Layer 6 of a small transformer language model trained on English Wikipedia (10 layers, counted from 0, width 64). Numbers have three digits each and are written without spaces.
A neuron adds its activation times its output weights to the MLP's output. To switch it off is to set its activation to zero at one token and run the rest of the model.

Output weights of the MLP neurons that the questions are about. A number n stands for (n - 500) times 0.00095.
n0: 454823497742564645502476435668718634429657516543623684656693484498597298568464290668377232547462568568412431202491653434346389472575467656494711549446530663587727603514312441420447363699586723
n9: 543568501601213479600423433473528448582412397630464393607386740585409381507532583423587754525587407472445400775717277603315343610488468587270274764382461638534330561438515548584609455387545588
n13: 402576567627546434572453740377552454478344532183301656665455319484567494460459482289558618394545561493592316424419513708334606519297594357422292466412504410742302372320788534431249168463476560
n24: 274545480440464558391513373619682606489627524600333646386689308626520624343361426492605505503729674607306475382533536692658481360548590380367187472432511534648385507439800645611143466439110527
n29: 458851501594524740407496356384520577612644566543512395458474483310383639211505496549503388326486783453533546505430599542548600465435474203575460449701717662614531425403369367496558390743539518
n60: 372540525527458625503650325585163681430675552554708741371605614456692605493576666801509442513549614591565419561568700212220552708788480492562503412477392448563435410526535600462360373345600371
n75: 582520651558662379590587712795535299532500591246552541354622478352652496606403465685443450352487508559472732564537520547429492558425403566404466670744944413596447527531519583554334467613434661
n79: 531541621373550440504564548492536547564403627491394281287445417418536679283813419558753450407482834748572469648513578770593232436628418515468389366597508475159177629398476446558250537521460575
n82: 487396400424552519466512547235654669262768228558633542303644560401291518552595435370506376474240187342408456321524632484642621505604762357664383504582469631678468245531479532681467443707565358
n84: 679519456642620493555515676511744240793430525499674459669602596490372538555545381332658597522681434371509613488264535605383558158624297397361526482537610322151551279365512539342538558570585377
n102: 555613449646534425696781471347365432419629512580566269596577464524364433372634613371311530505488459390576454390754509510272439623498479748421476521597583634677614634469560559334605374507496312
n136: 431291351501338357612423494415412449548445624647340665528609285480510570431508619495344651585461638559480726408590487495497375438517568605402694465351335369973344283545550474448576486338475446
n140: 559451506504288453316468475389522511571460431572445380430617319424568518386447296700640350432656173541518388291489619585743335310418611313639366521179542556074433451304618469584481687710321602
n158: 401513324495662672496544328513439390472435562499561606548420771612238408415689369495689337585319261534637457535436249545367470562534252571527640478480537443325544406441432327492386434597498558
n162: 698583638604604631472283543535428311362399468442523818622279591420468651551450632345367304572506537594265364466506264484207417664632450548425402390375602704354484638721487297585103534482425476
n173: 351409445528595384316522393530577329531300456278482632626498538553516660402322501550593455490280388504452737539668454544453363550263464665425462644603617376704424631528511534517227505619493419

Each question names a token from some text and the token that comes next. It shows the activations a of the neurons there, in the order above. A number n stands for (n - 500) times 0.023.

Then comes g, the gradient of the next token's log-probability with respect to the MLP's output, scaled to length 1. A neuron's effect is roughly proportional to its activation times (output weights . g). A number n stands for (n - 500) times 0.00098.

" these", then " ref"
a: 489506500468501486505502584496498582507503490506
g: 511350424533567488406494536316613258470678636574484255667415476513334501514397393361768574695338405268583421518640471644662594529530621385379590699519301491575221717325553661540586506366340459
Switching off which neuron hurts the next token most? n82

".", then " He"
a: 497497489473516496500512501495501403457500518504
g: 357583357276525250522687426340646454488608433559579284513563536648467505402310611559562462562735540696365625523518324616496567621754298617502461338638449654535515621219516433622597568796568607
Switching off which neuron hurts the next token most? n136

"ed", then " about"
a: 503504476497523501500497499509492501501501535483
g: 584235583495334556499363398471585481684435622371274482595667619595532624440176648360537592448427668249231371279270559542548534603473655503617576537346411456497639430457609626304328379501514576
Which neuron, switched off, raises the next token's probability most? n13

" P", then "ap"
a: 523505509523465497482491501517482482505503519486
g: 421499561503596546609512357557477569605544395594310581547519464270625289561152478430564529521528421310535555598764590450709646403578136354463208461377734628516539683394595694529570490446443495
Switching off which neuron hurts the next token most? n24

",", then " he"
a: 505476494501502503516514491586487510547510532481
g: 409345456402542518458545541310744441721716659243635371457538388474474488507283600249777709472642630458445772498635399499423518549566332465494353555551475489526437434174467303405552498596630555
Switching off which neuron hurts the next token most? n84

"O", then "ff"
a: 482501521483497520480475496514487486514497498509
g: 561459344665436529556456493336448386816566597711434393395475607279548456572232679485618588317475571535426422554744497659490393422460805652435286610324526329526285425523610601535352600667375524
Switching off which neuron hurts the next token most? n0

" through", then " st"
a: 492609488512518471515494487529492527506523492474
g: 507459354689373432672359486420374517677475564480326405442482545448523662446361335603282646441349402443570501497655624436536396552346644697321202589396676812560751634572428563645470703385552633
Switching off which neuron hurts the next token most? n9

" T", then "er"
a: 509567474494500489495511516506500485505500478505
g: 786275469354482511581587361471603502524393623352654504423565827481672744266295490502546426320489436337250408509521636642473317611552617425386448432508282587579264502397320451446500512535368602
Switching off which neuron hurts the next token most? n9

" said", then " they"
a: 559496496473512498493515492488490417389490522541
g: 362344619592513418556494448457406479532329423475370563591408323270466501376498487497623677561429664451275565476486319695641735404722371452485646517765305335566234259534455663621426591439741547
Which neuron, switched off, raises the next token's probability most? n136

"s", then "."
a: 491495491500541499528505449481488457505412527471
g: 515513580692528483650531485684505415451488379278692429595662429511559298594350405291744404526346409672521521467250648377608347624261354466579380469652159266512560494454633392577514551452665445
Switching off which neuron hurts the next token most? n136

" to", then " pro"
a: 496683494559508476497493499447489392506548505488
g: 564544458379474593642388336439453544557353547392311482487518648260617619617597380615568597452280451721489532396394629418797431575397531538529611625606898582487577523637625550463613804369404730
Switching off which neuron hurts the next token most? n84

"ing", then " show"
a: 504509500506518488470525501504485420505524518469
g: 417533501561475444538478580638312149557565334326487521767222457480397570118450326546424391485594303564380296531733592376536398379567506508328619343677623491480706515575558571507392444513538451
Switching off which neuron hurts the next token most? n136

" F", then "ree"
a: 507481451485385507500504506539491498505487498487
g: 521476671369359475366610497552508592302227416502339318505569499321577467489418516433324500443490468762442553501420763337381662500454320476253289634202694455495430590358205549367459544494436402
Switching off which neuron hurts the next token most? n29

" and", then " the"
a: 488499504504496500500511493551497542500508510490
g: 422320687461448554613353402373743569457516536782373593591506279465517439271671545604342310517624590394492516587369529578351634381562519506544555292603297263367366509497413438299769302519609364
Which two neurons, each switched off alone, lower its probability most, in order? n136, n84

"i", then "ó"
a: 500531509497321495512498494472486475499519499357
g: 401438512393622393564584688708835634407602639385675460562477412342599510636751522502160539616589500539631580575302608476504567452702707355695520440418541536586446560365553509341336731490596650
Switching off which neuron hurts the next token most? n173

" P", then "osition"
a: 518504535521528478472741519508511494509485697499
g: 373673517583373454538458578871407441408673428692803583508439519183472456420474558438558349412324626519510584327514190567742395509453443534532403596440467411556405440591298552656324296543628493
Which two neurons, each switched off alone, lower its probability most, in order? n162, n79

" for", then " an"
a: 505579477529473492502500496488488507501500485491
g: 639513631443295270564572695619429778731438430376532653401557458434656442513409472519777395281324611493287406336384375337470627511450475355579741626386524470489539417633358415240481361427553446
Which neuron, switched off, raises the next token's probability most? n9

"aining", then " in"
a: 502498499492508491466517503492492345504498506467
g: 703527568497300311360456683591447437401562575615506452485658469487512364782490731186586417169585557717531553403323268610558529317679446452521481446385329593383477551373370550352406538447335466
Switching off which neuron hurts the next token most? n173

" ", then "1"
a: 475556519487498516490553520489525528504492463507
g: 425537359419664594412477486490405550570627567608210411442512214407504514551600642539461358704707509525758377530263669568344457304669322590404391521673394770567624605649374301493515532623488351
Switching off which neuron hurts the next token most? n79

"a", then ")"
a: 501503486478488483439490449518620496495510514487
g: 338459523572344522630487302490614459450581207501402443666382741814438588452507368514448434379401511437451364457319570608393458736462398435445455507561386493527548378563404675577634284103658710
Which two neurons, each switched off alone, lower its probability most, in order? n75, n102

"co", then "al"
a: 504508533504517486493505509532483503502505503510
g: 800471770586436500335453448420618531410575575521404684511631721549806478568472267559591494485519573549200600423561520639740632554530250404525517566388466392694348462597506663341271612474550421
Switching off which neuron hurts the next token most? n102

"ual", then "s"
a: 500499495474485501505504510497500497502500502514
g: 459348634599452449534634422413619580612140403472400393530584443626666372550502552510466523507463403664668293607602420634676340518629713601809423380481581563377418624636378282486675637253379660
Switching off which neuron hurts the next token most? n29

" to", then " sc"
a: 500597487525509461502474501401480354500575508496
g: 566483382518569665742643443369432434619342314476464518586567495587296676165634395447384564344695585655452588479771509415487568640566402587427613471698568810525589583612550264426383613547487706
Switching off which neuron hurts the next token most? n158

"ts", then "\n"
a: 511492485501494489499514496512486630520492516481
g: 598652592294606412450321596524559533571493582718491780547426575376660642527659300337423562587557454539272382376636268342323371510568511611645470235472595625597400366573775425453440680504369359
Which two neurons, each switched off alone, lower its probability most, in order? n136, n162

" tri", then "ath"
a: 498498482467552518491502429507504509504462457485
g: 430508407467658695741533501328563141430270552367602404318392586502580372562689429294589361465440379741554613434656538491444616463301404744599666657622556637474711551400481609481411449564419376
Which neuron, switched off, raises the next token's probability most? n158

"18", then " |\n"
a: 494520513484526499520487504481504499499493576536
g: 356481615777402741601510759670560373495568293279422695592433586555286632467463486579277740471538345579484616707383381316522608567413642321484447567497568376470520424507639328393581325382357489
Switching off which neuron hurts the next token most? n162

" N", then "ether"
a: 489504520508471521486501505503505472517493498495
g: 637620399372302580416423494538415409301257541383511532450565410322726470276672510245430506476468691732282541753357399542477771549383503543386516442400559559568459436517282683371408558543321660
Switching off which neuron hurts the next token most? n13

" |", then " "
a: 497489507491472467520577499510506503497513497450
g: 648439592452663365415244597370476373337550307426432407496449421478415433557508661533373646675649548417376397409175696484646642589647449682594610555427540745484719427545352312579443451615203577
Which two neurons, each switched off alone, lower its probability most, in order? n173, n60

"t", then "rat"
a: 503526505465500499492504484449505499519501480553
g: 566645434752545384291592610696757540314307487361421545558506488336373490435488358500614550594280663484493333468663397553523405675458228561409692435650484421601358580473384715296333511568665662
Switching off which neuron hurts the next token most? n173

"pl", then "ay"
a: 482497475700478336579501499504577511495482532470
g: 929667484331434620345393667512499410442841634559545558601546538534422290322397377578560439415381515308400676588582406562300537408535675404610572726525363581622481381480562535665452485435331364
Switching off which neuron hurts the next token most? n24